Layer 10 of a small transformer language model trained on English Wikipedia (16 layers, counted from 0, width 64).
In attention head 0, each number of a token's query is one row of weights dot the token's vector x. The head spreads its attention over the tokens so far by the softmax of query dot key.

Query weights of the head. A number n stands for (n - 500) times 0.0019.
q0: 491,543,436,546,555,546,455,549,491,446,523,525,529,509,572,463,547,515,558,518,518,496,483,473,506,490,465,507,481,462,476,478,555,450,518,487,564,426,532,513,474,491,469,497,580,515,415,541,519,598,476,483,567,440,517,491,497,484,471,575,548,564,540,517
q1: 597,570,565,509,533,455,522,528,363,581,492,581,447,474,577,538,527,451,567,658,546,421,474,552,488,544,570,490,584,585,549,446,488,571,427,406,424,497,582,424,440,459,502,547,543,486,571,483,494,522,591,536,456,380,455,486,587,550,561,425,347,542,433,463
q2: 490,421,492,539,504,444,504,505,463,477,468,481,469,501,467,424,398,527,479,526,522,515,429,499,518,532,565,437,490,532,547,459,579,487,585,422,486,416,423,442,439,464,440,493,595,591,409,433,420,497,433,516,507,420,528,494,510,512,465,484,479,550,519,537
q3: 584,422,490,485,511,498,482,453,381,550,564,470,534,545,509,394,491,392,412,521,562,378,478,500,525,554,567,554,483,465,544,472,433,536,456,490,474,587,511,439,393,562,548,483,411,525,541,562,549,411,498,514,537,444,465,440,463,447,555,513,419,473,516,512
q4: 491,539,520,502,565,436,500,441,456,553,604,499,440,479,545,519,462,433,512,482,542,405,497,527,468,470,508,465,479,490,453,394,479,540,480,488,572,599,550,419,489,422,524,430,505,447,476,533,540,587,530,553,510,476,531,508,602,550,523,480,523,565,523,482
q5: 436,343,495,532,542,405,512,387,696,474,612,204,577,601,571,420,547,380,262,259,341,698,505,517,535,405,497,564,308,425,692,411,441,425,614,523,685,349,534,554,418,677,298,640,451,479,578,520,406,495,16,618,490,475,534,516,477,443,640,545,748,397,479,494
q6: 450,557,567,460,549,551,467,487,523,492,546,544,446,565,480,510,497,593,554,434,479,456,581,510,544,551,529,467,472,420,424,558,544,427,444,475,546,553,592,407,588,437,570,506,535,518,518,548,383,568,633,401,505,526,458,434,414,628,421,453,461,520,492,573
q7: 508,520,435,411,527,515,479,570,517,518,424,532,570,585,513,527,574,438,447,541,491,514,500,501,493,569,487,493,504,525,523,529,623,499,532,464,522,555,513,539,463,472,559,479,527,454,493,493,544,454,627,459,542,449,453,392,520,611,414,533,409,464,462,523
q8: 564,463,371,489,552,493,477,587,548,490,442,466,423,664,577,558,526,470,481,524,498,537,475,480,456,526,519,505,483,531,441,478,444,502,433,558,494,520,518,458,515,519,632,516,405,446,407,496,571,413,421,521,549,520,517,503,471,465,493,563,618,495,601,538
q9: 499,548,467,508,615,549,518,456,553,507,430,497,425,551,580,608,554,453,433,565,532,497,564,531,480,444,438,601,512,618,383,447,362,479,490,561,464,512,533,490,501,502,581,480,460,433,545,455,562,498,511,389,479,532,540,543,455,530,617,538,453,535,452,496
q10: 422,482,571,456,471,511,474,543,557,487,552,489,408,446,467,483,496,603,517,389,503,521,522,541,539,445,449,564,411,439,457,447,511,492,476,447,539,493,511,480,411,526,407,485,537,512,516,456,455,571,426,435,327,523,629,596,430,436,564,514,556,474,474,495
q11: 446,495,414,522,518,527,460,534,380,446,535,470,523,551,520,570,381,523,483,513,593,528,456,523,491,460,565,412,498,566,513,534,537,489,582,436,527,449,556,580,483,498,470,540,552,514,520,454,586,504,522,477,445,523,497,537,509,458,520,543,629,532,559,460
q12: 507,427,409,520,530,493,470,505,455,519,490,542,485,565,425,506,517,569,590,478,555,476,544,445,539,457,478,526,486,571,417,526,480,509,494,476,513,434,599,499,475,489,560,570,428,492,471,561,479,509,598,375,452,534,501,469,441,431,410,516,356,525,480,515
q13: 487,608,494,581,520,514,527,450,496,468,535,533,550,619,599,513,492,489,427,551,473,517,541,531,433,538,496,540,533,470,533,481,488,515,491,445,550,536,578,522,598,528,474,542,469,490,475,501,513,432,437,533,563,475,458,490,534,506,536,366,455,571,401,483
q14: 543,540,487,501,495,457,479,571,470,502,438,511,454,406,551,508,447,378,486,538,426,561,415,506,543,499,510,444,554,560,588,540,475,488,513,466,466,504,472,404,417,524,485,412,539,560,544,473,473,557,533,594,466,436,529,497,543,514,543,457,556,530,517,464
q15: 520,501,467,446,632,461,414,478,448,456,600,507,433,472,536,578,548,515,481,524,448,544,482,428,579,463,538,416,535,551,446,581,447,533,497,591,458,452,528,555,594,494,514,518,514,488,525,516,530,576,530,502,467,509,503,509,624,557,522,543,508,444,543,440
q16: 512,587,441,586,456,451,555,488,512,544,527,554,524,506,434,433,487,537,451,532,514,498,484,471,556,500,518,467,478,532,457,512,499,477,454,480,543,466,416,483,464,500,560,498,497,564,486,503,544,540,493,501,563,494,493,427,479,475,483,521,473,537,504,545
q17: 459,446,471,496,633,436,363,495,590,634,504,508,459,554,519,534,633,491,422,481,498,620,477,545,512,441,558,516,506,442,574,545,467,410,455,471,599,430,520,454,485,550,514,570,536,471,472,522,447,575,566,454,453,501,471,531,482,477,474,537,544,488,591,605
q18: 501,457,531,570,540,489,542,396,473,408,540,497,494,536,412,581,455,601,589,533,528,448,500,495,525,431,534,538,518,528,385,525,590,531,489,525,510,563,473,588,601,444,537,502,551,503,466,573,535,455,499,522,554,434,537,378,534,554,352,535,442,481,467,503
q19: 418,565,472,520,429,502,597,536,432,582,386,520,407,444,518,613,447,500,487,564,543,546,494,578,473,527,444,555,490,530,537,480,441,514,528,511,519,546,484,522,496,501,547,515,556,418,490,542,511,477,614,381,461,553,450,552,496,516,532,522,440,473,459,546
q20: 410,600,467,371,525,494,513,524,429,499,518,523,490,521,508,704,491,518,551,443,392,465,626,496,468,523,492,416,495,496,534,576,516,544,604,429,439,492,582,578,591,476,486,413,537,443,490,442,491,426,498,536,459,486,420,452,478,498,545,499,596,496,423,488
q21: 416,532,497,467,559,508,437,436,524,443,487,576,542,501,443,497,514,596,443,507,449,511,482,478,493,497,485,511,502,461,527,565,506,477,508,513,532,475,533,537,512,530,523,558,528,553,435,560,484,496,624,572,491,562,455,475,525,413,443,437,579,582,562,398
q22: 498,546,578,495,460,531,386,402,432,402,578,413,467,424,522,502,498,470,499,625,424,477,531,483,462,483,559,555,424,565,514,462,508,517,564,533,463,560,523,528,336,503,510,548,480,484,532,575,415,402,427,461,546,449,460,521,509,564,458,436,559,430,469,504
q23: 508,542,473,471,503,507,558,446,470,591,520,544,512,435,516,510,536,509,486,573,424,474,496,468,464,560,458,536,564,451,575,572,498,479,471,450,482,532,494,522,511,519,592,505,517,423,514,468,458,503,484,599,461,423,445,525,522,384,558,496,437,484,473,519
q24: 430,398,485,394,586,511,503,494,482,617,490,665,570,554,471,409,460,452,423,407,474,518,509,443,522,440,439,573,554,466,554,506,575,505,395,484,616,522,380,420,520,494,529,436,523,517,429,511,481,553,523,622,527,462,510,476,526,463,529,431,481,555,562,526
q25: 517,453,424,530,504,574,496,487,481,440,449,560,536,495,434,441,397,482,585,424,563,433,453,462,512,497,511,518,512,576,422,491,567,444,617,513,531,567,392,394,531,488,545,441,477,543,460,477,581,541,614,494,427,614,441,505,586,444,445,485,490,547,598,490
q26: 453,462,566,458,515,472,546,414,503,542,424,544,543,594,577,506,538,502,532,441,558,432,555,501,419,550,532,520,597,495,541,523,459,425,609,506,497,490,527,425,534,551,470,591,538,514,503,602,518,514,526,497,505,426,498,483,545,429,461,487,423,519,465,511
q27: 575,549,504,567,534,495,545,484,497,630,518,522,430,405,513,442,510,482,423,474,439,503,603,579,576,483,542,589,566,388,507,442,421,488,393,529,437,613,480,508,459,473,517,433,481,481,491,469,521,565,520,419,527,428,494,434,396,452,598,530,385,546,517,483
q28: 560,565,528,559,449,546,634,436,574,521,535,529,438,513,523,446,472,518,498,426,449,511,550,511,442,489,499,556,531,416,340,462,598,549,439,524,470,688,392,382,531,431,514,434,433,453,441,449,655,511,448,528,570,485,631,469,404,521,464,589,534,461,495,587
q29: 452,560,466,655,482,426,553,488,487,542,546,518,561,578,466,528,464,693,496,635,521,559,537,560,520,477,514,451,498,559,486,516,499,547,566,476,504,485,508,598,562,448,547,488,507,511,492,626,420,525,533,519,438,532,497,457,541,444,491,422,369,517,450,492
q30: 496,522,419,415,519,469,505,520,466,394,420,517,495,450,536,507,517,569,568,475,529,564,462,445,485,504,518,389,537,538,554,528,429,594,478,528,545,466,573,518,516,528,504,544,551,523,492,561,466,516,532,546,403,709,394,594,433,555,499,530,487,476,514,459
q31: 504,519,485,495,522,446,483,504,510,527,543,547,534,493,582,508,558,466,460,468,569,508,406,463,491,472,507,437,526,501,484,537,451,486,456,488,552,431,519,446,510,527,499,481,463,479,519,488,555,473,498,500,458,538,624,504,566,469,477,497,480,504,480,473

Each question shows a short text with each token's key, already scaled and adjusted for position as the last token sees it. A number n stands for (n - 500) times 0.0023.

Then comes the last token's vector x. A number n stands for (n - 500) times 0.0097.

0 "19": 483,404,746,507,437,292,442,537,462,458,466,562,365,497,615,458,475,469,438,441,536,377,575,539,473,438,492,461,477,381,401,522
1 " July": 554,501,700,571,477,423,388,497,564,454,460,601,327,465,566,543,508,505,489,354,522,429,654,535,507,381,420,446,475,395,411,502
2 " ": 538,532,609,614,471,506,429,388,466,483,625,488,433,617,604,300,535,462,280,585,429,434,431,537,542,413,484,567,414,487,476,456
3 "1": 534,392,710,656,538,384,398,412,433,433,590,497,471,566,592,317,509,403,418,545,419,433,572,576,544,438,533,497,345,520,424,409
4 "9": 491,422,610,725,568,441,567,464,390,355,541,418,400,631,564,303,551,380,443,556,467,473,590,526,635,419,529,637,504,487,506,380
5 "01": 473,602,690,632,486,554,475,377,483,394,502,506,386,468,509,413,529,456,487,469,423,452,579,463,509,523,482,567,480,406,457,423
6 " as": 446,476,673,555,446,308,532,374,407,297,542,651,325,492,540,531,487,474,543,391,548,510,565,473,573,459,475,350,404,403,565,517
x: 501,524,476,477,386,603,260,401,302,460,482,803,529,379,513,709,528,639,555,554,545,544,425,336,639,465,498,314,579,512,706,596,587,437,536,606,569,562,604,423,547,272,364,603,558,509,472,337,567,594,335,489,344,490,485,347,457,393,444,575,310,508,383,444
Which token does the last token look at most, and with what share of its attention? 6 " as", with about 80%

0 "i": 487,476,713,465,472,362,477,515,453,474,503,519,400,538,571,454,478,525,445,419,517,446,552,537,521,438,498,484,445,424,389,500
1 " |": 549,519,676,450,492,308,507,555,481,468,488,591,416,456,577,541,459,561,445,426,591,465,577,504,460,483,516,386,357,430,499,533
2 " ": 524,526,598,588,478,433,459,483,480,497,531,486,444,624,520,338,472,465,376,486,366,439,547,457,500,452,542,443,422,407,476,450
3 "2": 526,426,665,662,541,341,421,480,486,449,534,493,481,520,534,330,441,420,451,476,365,437,634,419,467,463,544,471,397,424,465,420
4 "013": 482,567,635,654,527,421,491,377,483,459,560,476,404,455,512,375,486,405,498,419,358,430,633,436,427,494,498,567,547,359,452,408
5 " |": 477,665,623,491,446,393,473,417,518,434,510,582,399,467,569,591,481,474,447,426,523,517,549,491,437,461,473,390,366,446,630,510
6 " C": 425,518,563,570,526,375,509,490,461,534,523,446,475,567,497,460,487,530,412,513,393,470,507,523,500,403,582,563,458,476,479,514
x: 706,380,487,523,410,491,483,376,772,408,445,552,477,285,597,487,429,539,557,650,721,467,532,422,453,556,619,355,635,742,495,564,635,406,564,558,445,457,561,364,672,360,701,447,498,202,535,471,580,561,441,506,416,299,665,463,459,446,632,501,561,504,354,540
Which token does the last token look at most? 1 " |"

0 "\n\n": 497,387,662,432,470,330,441,588,481,542,462,495,349,489,636,482,449,441,490,465,571,358,589,589,420,427,508,500,530,457,354,507
1 "On": 567,254,666,545,336,211,454,539,512,506,460,586,381,417,566,548,413,528,491,426,619,359,566,581,504,405,460,382,387,378,477,526
2 " ": 597,301,517,648,459,311,412,530,536,554,523,484,484,579,574,353,443,495,271,544,440,417,479,583,494,440,502,532,432,369,480,523
3 "28": 573,316,652,669,625,258,391,488,474,474,515,547,454,502,596,382,410,490,350,486,419,398,521,538,483,439,538,477,352,373,444,496
4 " April": 441,363,624,629,548,337,358,504,553,473,463,579,346,516,539,508,477,494,481,375,509,491,665,569,548,423,449,464,486,406,439,498
5 " ": 442,428,568,648,551,396,423,418,486,542,607,513,432,624,585,334,510,427,318,593,468,425,464,552,471,431,461,575,453,500,474,473
6 "1": 403,310,693,685,467,273,424,429,411,465,588,492,450,590,590,330,500,373,427,542,469,415,583,583,482,432,525,535,382,516,400,430
x: 534,577,627,358,444,523,479,332,154,581,536,588,496,456,515,567,564,583,503,643,567,366,590,432,549,381,523,567,634,662,658,674,469,393,518,442,317,421,507,498,490,374,866,436,462,330,526,340,409,554,416,594,358,307,461,508,531,622,573,531,741,603,466,588
Which token does the last token look at most? 1 "On"

0 " from": 478,276,762,497,427,192,455,529,403,412,488,595,340,526,630,486,487,490,443,412,562,436,515,555,528,467,498,481,442,415,396,549
1 " ": 519,287,692,613,395,254,403,469,456,507,505,530,443,612,629,342,514,507,325,551,361,435,495,508,487,460,504,553,379,494,429,471
2 "1": 585,225,755,699,489,200,396,484,422,426,512,524,508,558,627,342,498,435,447,517,339,432,627,526,480,467,548,516,337,509,401,430
3 "98": 564,367,695,676,590,354,479,442,444,379,485,502,385,588,614,389,560,419,464,459,399,464,622,473,555,483,509,580,478,469,427,413
4 "7": 505,458,715,607,551,365,476,384,398,383,515,538,417,479,555,426,536,467,536,484,394,488,485,491,509,485,530,603,464,484,472,425
5 " to": 352,334,724,574,500,187,490,404,360,380,509,595,315,654,644,490,510,361,483,378,524,523,490,500,587,459,547,463,410,439,467,495
6 " ": 378,388,682,617,477,296,446,434,477,514,570,515,482,585,595,379,503,506,380,540,317,406,412,458,519,523,466,594,450,511,449,477
x: 585,283,559,299,460,437,299,392,332,593,431,371,496,449,383,373,516,616,389,672,803,392,560,514,480,442,548,381,583,730,464,550,419,397,473,498,468,287,464,235,525,337,653,490,483,375,468,420,463,612,455,565,314,437,432,480,495,479,400,443,325,431,496,668
Which token does the last token look at most? 2 "1"

0 "2": 481,378,788,544,448,304,441,511,450,444,483,547,368,494,630,408,492,425,444,443,524,373,581,526,486,454,502,501,483,395,389,475
1 ")": 530,495,703,468,495,358,413,484,530,478,457,576,335,515,589,493,454,464,468,418,570,442,569,561,459,494,513,419,495,389,455,516
2 "\n": 560,558,580,456,464,500,464,457,478,553,514,426,304,503,588,509,469,497,522,438,491,426,597,567,410,371,477,554,517,505,427,448
3 "-": 498,411,564,470,502,280,607,537,378,474,555,556,323,481,604,526,463,547,422,482,600,441,610,497,485,399,480,532,434,398,483,484
4 " Ch": 520,519,507,499,500,469,523,548,427,585,514,389,381,682,464,434,457,475,428,514,544,478,584,582,509,339,553,575,469,499,467,460
5 "ar": 412,424,539,587,574,497,508,447,529,645,482,460,455,683,517,402,456,402,502,542,437,429,493,398,407,471,478,542,414,567,466,436
6 "les": 413,494,475,525,443,531,577,504,488,427,435,464,361,630,451,557,467,564,554,421,555,530,497,519,485,389,508,549,464,513,459,471
x: 497,751,497,425,526,698,229,566,760,527,606,707,496,388,476,534,618,477,487,645,613,450,746,654,349,502,525,442,514,524,445,679,410,588,468,618,388,593,547,503,593,436,379,555,636,374,555,359,474,652,367,534,504,394,496,249,511,601,438,509,385,450,484,484
Which two tokens does the last token look at most, in order? 3 "-", 4 " Ch"

0 " and": 490,367,737,485,460,258,468,493,440,407,502,583,332,542,634,482,469,528,421,435,571,467,552,548,510,426,540,461,434,395,422,519
1 " was": 543,241,829,501,506,114,453,423,434,301,512,624,316,589,626,404,493,441,434,393,539,483,556,477,530,426,542,437,445,478,433,496
2 " a": 482,338,648,465,525,108,552,450,428,357,501,582,304,553,564,410,483,455,389,550,530,505,551,408,517,523,467,417,421,435,513,453
3 " m": 597,376,572,613,486,365,473,515,490,497,432,429,342,545,626,440,532,465,328,540,423,450,537,503,527,459,444,548,413,437,460,510
4 "ember": 484,317,662,666,554,381,445,497,642,501,407,624,386,532,538,442,520,444,537,409,513,402,619,493,506,466,499,475,515,479,382,448
5 " of": 490,301,711,542,546,197,480,490,483,459,484,580,400,531,560,461,502,394,440,496,526,387,459,511,440,411,509,553,408,428,434,531
6 " the": 502,331,683,531,467,94,453,453,396,427,573,633,395,486,585,512,527,487,399,525,482,462,509,468,439,399,418,540,372,450,512,522
x: 721,603,368,524,446,529,226,547,346,626,491,751,471,457,434,454,617,517,498,600,554,489,572,317,571,468,540,184,698,418,572,416,559,476,550,544,483,386,521,530,487,313,598,599,609,398,521,338,445,511,355,491,317,487,676,435,434,639,525,656,501,358,357,620
Which token does the last token look at most, and with what share of its attention? 6 " the", with about 50%

0 "if": 456,466,701,478,507,399,470,470,488,481,525,574,325,587,621,448,456,491,380,438,561,448,532,532,523,431,519,469,444,411,393,514
1 "y": 532,459,642,563,451,393,428,433,494,408,531,564,316,625,565,333,456,521,372,552,460,504,484,472,495,367,496,541,432,417,423,482
2 "ing": 560,450,709,508,466,352,424,438,449,368,522,565,333,562,632,410,496,547,421,448,498,544,500,546,566,374,502,516,406,421,412,457
3 " c": 507,545,664,541,469,472,454,437,410,447,535,447,430,603,598,359,551,510,339,537,366,531,482,443,538,412,499,594,453,592,456,454
4 "amp": 491,504,663,584,472,453,375,344,550,438,545,597,449,555,568,348,512,521,433,550,422,507,485,456,550,504,468,531,490,553,549,417
5 "a": 516,498,572,556,555,480,413,388,577,473,537,466,427,600,550,329,490,465,375,582,420,476,380,472,486,484,528,573,525,459,481,505
6 "ign": 494,538,617,552,523,533,471,425,564,459,517,584,391,539,553,468,530,538,400,523,459,542,459,453,600,481,509,591,427,429,405,415
x: 516,636,565,356,453,617,197,594,644,444,389,726,490,495,658,503,533,580,567,789,763,463,576,506,478,557,437,362,723,466,494,526,480,418,444,441,478,456,404,529,588,302,601,378,756,377,439,440,525,525,703,317,427,502,590,453,510,476,525,636,468,406,546,598
Which token does the last token look at most? 2 "ing"

0 "iv": 450,519,645,470,481,468,456,526,462,559,489,528,351,594,558,442,471,511,450,462,501,462,517,518,523,431,462,539,465,465,360,500
1 " was": 550,264,820,491,516,144,441,449,453,310,508,630,317,568,632,405,494,442,420,387,565,472,549,492,534,436,531,431,456,451,420,506
2 " dep": 574,415,650,712,466,447,511,421,451,454,513,480,313,647,566,352,529,363,389,448,523,470,632,502,619,457,432,555,552,439,428,448
3 "ut": 483,472,543,578,473,435,510,458,551,493,422,611,470,593,491,465,486,477,466,594,536,626,472,415,510,525,539,514,347,631,567,417
4 "y": 473,436,622,525,564,306,469,380,458,321,519,548,331,540,550,425,497,521,404,453,456,590,459,421,584,456,518,531,403,434,381,495
5 " ch": 469,471,589,553,497,402,462,533,478,527,510,532,438,621,539,423,458,475,338,513,525,568,542,500,599,467,543,428,299,491,533,473
6 "air": 472,425,652,555,498,404,430,384,574,490,513,596,394,531,556,385,473,453,446,557,385,501,541,337,503,570,457,492,392,453,524,422
x: 435,653,685,363,403,306,320,485,560,553,384,682,548,456,604,529,408,499,503,636,626,232,667,631,544,432,516,285,478,587,479,526,509,592,567,476,416,609,511,559,548,264,563,406,607,523,465,324,685,581,710,496,399,638,517,551,615,571,405,534,353,521,603,676
Which token does the last token look at most? 1 " was"

0 " to": 446,248,774,493,390,181,468,505,424,430,481,563,306,570,660,490,475,467,449,379,555,414,532,490,523,446,514,477,454,401,379,542
1 " serv": 500,408,646,670,347,440,417,342,491,522,499,605,425,661,542,436,484,375,433,443,414,498,567,437,530,527,488,523,445,590,406,503
2 "e": 573,260,599,598,525,241,393,506,474,471,461,584,432,610,447,355,526,439,460,606,485,524,456,560,420,462,522,562,435,540,478,454
3 " in": 497,244,763,529,569,219,479,503,408,407,515,580,365,542,619,472,533,458,470,455,531,427,547,533,539,430,500,467,399,427,402,512
4 " the": 452,299,720,504,500,94,421,466,413,433,561,630,405,457,613,466,513,468,412,520,504,459,534,503,460,459,402,504,399,450,480,507
5 " K": 438,352,631,532,564,270,507,516,443,577,501,450,463,575,565,434,509,571,402,575,404,449,391,548,548,385,519,588,426,509,503,532
6 "uch": 448,377,623,567,432,334,496,471,558,471,526,439,378,575,553,393,475,617,366,477,406,444,458,433,530,391,453,613,444,479,507,452
x: 463,560,617,423,534,345,299,466,806,682,524,639,684,366,505,485,535,353,418,826,605,568,555,640,473,444,493,484,558,556,444,501,391,584,582,556,467,494,518,451,529,317,530,453,543,243,384,324,547,611,608,506,280,347,486,361,570,634,410,479,427,410,464,570
Which two tokens does the last token look at most, in order? 5 " K", 4 " the"

0 " was": 523,251,812,493,465,144,454,472,467,338,493,616,328,543,628,431,493,442,434,386,574,442,556,508,522,450,527,431,474,437,412,515
1 " a": 517,321,651,461,537,110,543,444,437,356,502,586,302,557,570,404,484,442,384,555,539,501,548,408,516,522,467,409,421,440,528,448
2 " m": 541,366,575,626,411,371,456,505,501,486,428,434,335,541,637,441,534,450,323,534,424,441,546,502,520,452,428,551,412,436,468,510
3 "ember": 526,318,657,652,537,394,443,498,651,510,408,629,388,531,538,443,523,440,535,415,525,407,613,495,512,472,497,466,521,484,388,449
4 " of": 530,272,710,540,532,186,478,492,495,469,485,582,410,521,561,466,505,391,438,508,535,384,451,518,437,418,502,553,410,437,448,534
5 " the": 471,315,679,529,480,97,452,453,402,430,573,637,405,477,585,516,534,487,399,532,482,461,498,470,439,404,413,540,376,450,523,526
6 " K": 409,377,615,537,488,279,527,510,447,570,496,440,472,573,549,456,514,576,412,558,399,451,388,549,545,383,529,590,435,510,512,534
x: 664,545,520,477,399,530,445,402,913,701,500,529,492,331,559,455,492,525,455,785,489,527,482,362,539,510,449,424,661,736,541,482,546,446,549,469,448,450,576,401,506,309,761,510,387,314,349,319,572,557,441,572,301,402,521,462,458,506,534,588,363,506,368,497
Which token does the last token look at most, and with what share of its attention? 6 " K", with about 50%

0 "s": 470,400,709,464,462,302,452,522,454,436,482,557,347,524,586,443,488,544,423,426,534,464,553,548,514,414,471,486,449,413,402,512
1 " |": 553,499,654,432,503,280,515,562,495,494,491,590,412,440,592,537,465,567,405,442,610,466,585,534,430,477,507,387,383,420,524,542
2 " G": 512,551,550,567,463,441,527,523,453,545,486,472,479,569,471,433,460,525,433,473,448,523,487,562,526,448,588,524,443,458,428,470
3 "o": 647,448,556,566,599,430,492,385,497,535,496,468,444,605,544,405,477,472,443,475,428,521,461,441,466,485,463,566,419,579,490,494
4 "als": 550,514,511,502,616,455,459,477,439,478,475,473,377,557,467,439,446,542,540,521,546,506,542,546,476,372,500,560,472,473,459,441
5 " |": 452,580,536,487,460,328,554,548,550,525,464,590,515,428,505,526,478,578,404,451,525,561,592,476,415,551,536,360,332,440,595,536
6 "\n": 489,552,513,459,503,462,498,524,504,600,542,413,348,491,481,440,442,456,531,452,497,433,591,527,418,429,515,480,587,426,380,483
x: 548,400,484,356,442,605,502,381,388,484,431,439,549,235,639,481,525,493,669,574,407,346,658,397,346,429,580,427,629,603,342,552,440,416,574,515,574,525,573,294,505,300,574,495,782,430,533,451,561,712,311,453,506,367,513,385,598,509,405,631,646,495,302,593
Which token does the last token look at most, and with what share of its attention? 1 " |", with about 40%

0 "oun": 467,566,683,502,488,469,440,444,522,446,520,594,327,549,599,474,462,466,443,495,525,422,550,500,524,441,499,428,446,417,457,513
1 "c": 493,466,567,639,486,481,456,402,491,401,552,558,414,679,517,381,518,562,378,614,382,546,517,421,533,339,555,507,419,473,526,492
2 "il": 508,475,580,513,482,430,416,413,515,414,558,511,406,568,580,418,508,496,469,576,466,546,457,517,594,432,557,522,457,520,507,449
3 ".": 534,487,642,488,530,390,444,512,522,498,478,577,388,440,596,554,464,480,489,379,567,431,635,549,456,522,487,362,447,375,466,572
4 "\n\n": 479,374,653,445,538,291,440,571,488,531,465,480,346,506,639,469,456,436,488,473,555,372,596,600,428,424,529,482,528,455,368,519
5 "==": 400,342,540,676,610,204,530,498,424,476,530,500,407,455,604,414,445,367,432,563,584,409,600,537,432,545,462,564,459,430,468,494
6 " Pol": 442,365,558,523,528,241,543,488,475,553,474,463,419,644,590,457,485,440,402,587,491,429,528,539,470,399,551,587,429,591,490,451
x: 600,648,504,636,493,384,373,313,624,629,455,530,611,425,580,489,476,594,472,599,775,528,562,518,460,503,577,398,729,644,468,498,382,468,460,291,479,628,565,437,574,332,864,552,675,327,440,332,483,443,530,462,639,304,550,648,610,554,490,596,333,229,432,615
Which two tokens does the last token look at most, in order? 6 " Pol", 4 "\n\n"

0 "oard": 479,438,724,479,480,334,429,500,483,458,501,594,336,530,614,457,482,496,413,427,553,439,550,561,525,421,474,478,473,392,379,522
1 "ing": 509,429,677,512,446,313,428,416,449,371,540,593,338,549,602,369,512,533,395,498,479,565,453,512,558,399,492,523,408,455,414,469
2 " school": 540,420,688,545,514,328,405,424,517,483,468,628,368,547,568,424,499,464,435,445,451,525,524,500,544,500,513,466,483,444,408,516
3 " before": 568,267,784,520,581,156,455,503,427,402,447,583,331,535,645,478,481,465,483,396,554,439,546,544,554,482,549,459,469,417,386,529
4 " later": 435,247,776,590,652,164,394,395,448,368,479,549,280,608,642,457,464,426,455,385,515,461,539,523,592,455,553,481,464,430,374,519
5 " stud": 480,444,537,606,612,365,476,299,577,520,570,605,403,540,533,528,422,440,434,443,486,513,543,428,547,529,524,431,449,498,534,523
6 "y": 477,356,572,543,481,220,439,472,507,360,424,623,294,644,550,410,486,409,465,568,575,562,468,514,548,462,526,479,510,462,452,492
x: 494,668,374,425,589,542,362,492,401,390,616,741,510,411,536,526,581,545,623,558,674,333,521,442,527,538,428,249,804,669,524,589,619,577,495,574,492,675,496,407,512,418,513,373,495,385,613,412,534,686,629,387,419,485,461,406,433,610,489,699,369,666,300,613
Which two tokens does the last token look at most, in order? 3 " before", 6 "y"

0 "u": 477,462,710,473,461,368,457,509,470,479,483,533,360,562,595,457,453,510,443,448,521,441,550,537,521,453,501,465,460,426,399,513
1 "ating": 515,404,700,572,359,341,398,422,452,352,491,580,327,560,646,384,472,511,421,478,507,510,542,531,576,407,496,505,360,423,384,434
2 " in": 562,245,787,533,542,221,468,487,399,402,537,580,350,553,633,451,510,470,440,425,523,452,546,520,571,432,504,455,397,402,395,530
3 " ": 600,357,675,625,558,351,368,446,448,493,526,519,461,607,634,316,545,470,348,542,373,429,479,522,500,476,469,571,398,507,413,473
4 "1": 473,262,765,707,593,244,346,461,429,427,527,535,505,551,620,313,512,397,466,520,344,413,628,525,490,480,506,492,347,521,386,433
5 "98": 382,375,721,678,517,356,438,423,446,377,499,519,382,581,613,375,560,400,469,448,385,457,624,460,550,493,498,556,467,473,412,423
6 "6": 462,477,725,606,478,413,431,368,415,377,516,543,401,487,568,415,527,444,508,458,414,469,490,516,525,488,523,580,462,452,466,433
x: 509,551,519,327,492,570,241,545,254,556,505,633,489,395,345,628,559,633,527,744,430,340,610,340,371,528,477,359,693,629,676,564,487,331,530,506,541,350,454,550,649,314,557,450,737,485,426,441,405,650,465,595,359,501,509,656,543,475,490,639,512,544,469,577
Which two tokens does the last token look at most, in order? 2 " in", 1 "ating"

0 " Geor": 425,374,690,527,435,312,485,488,474,467,491,522,318,584,618,445,453,478,429,437,533,410,551,562,523,414,508,488,467,392,400,522
1 "g": 473,428,576,663,465,469,562,390,479,413,562,506,480,650,513,453,478,526,465,540,436,505,460,506,550,408,524,634,437,551,551,424
2 "es": 622,473,549,575,462,402,531,480,462,385,507,510,375,563,493,443,492,666,467,528,491,562,466,521,566,353,550,571,418,482,494,495
3 "-": 572,607,552,540,501,563,608,510,427,464,510,457,441,627,561,433,559,620,379,519,403,616,503,516,630,402,532,560,360,481,431,470
4 "L": 519,543,603,497,597,497,488,556,462,476,478,440,393,494,542,413,533,603,447,473,393,504,389,511,610,424,497,554,402,513,387,457
5 "ou": 383,479,514,548,540,423,575,420,485,569,485,408,470,558,556,408,464,575,438,545,337,550,503,489,561,529,529,602,463,542,497,515
6 "is": 484,603,491,575,510,526,583,507,440,407,522,514,445,585,430,424,521,606,425,549,447,584,454,507,607,369,488,671,440,492,505,445
x: 608,580,313,476,529,632,212,507,675,527,490,624,515,531,401,553,517,501,498,655,411,434,577,369,515,582,670,323,631,548,557,700,548,507,410,579,416,433,406,473,689,507,521,460,708,219,535,302,546,706,528,326,405,308,551,504,516,522,386,529,479,604,436,654
Which token does the last token look at most, and with what share of its attention? 0 " Geor", with about 40%

0 "y": 496,441,728,464,452,327,442,517,502,444,479,560,332,526,620,453,469,517,428,435,539,429,562,525,515,429,490,454,476,368,388,522
1 "'": 459,554,639,531,421,492,443,446,545,447,491,544,383,533,587,464,485,496,462,495,468,490,505,460,506,380,445,524,433,493,478,451
2 "s": 555,398,702,473,499,204,456,436,418,371,540,576,339,454,626,448,463,526,416,462,489,486,520,467,554,425,447,488,388,435,482,493
3 " sup": 612,479,662,589,489,422,505,331,454,542,580,554,433,575,631,404,525,483,360,533,410,492,468,451,568,447,482,611,449,552,442,502
4 "re": 520,323,569,593,668,442,435,506,471,503,423,471,397,685,573,388,492,442,556,652,448,470,485,509,526,463,492,534,427,606,421,477
5 "m": 568,594,495,555,534,675,421,469,541,558,533,490,324,611,547,421,561,466,397,535,387,469,465,463,486,413,356,627,559,456,422,450
6 "e": 487,392,590,602,432,348,453,435,487,343,510,482,409,652,559,355,515,461,453,531,449,572,497,517,582,382,548,499,360,531,494,455
x: 485,568,481,444,372,500,163,601,402,579,560,769,488,372,602,590,646,506,477,617,811,557,712,290,456,549,433,401,625,581,344,643,513,556,490,559,383,473,425,642,453,401,580,597,577,510,501,241,445,638,575,495,594,241,530,407,484,485,416,609,478,581,489,495
Which token does the last token look at most, and with what share of its attention? 2 "s", with about 70%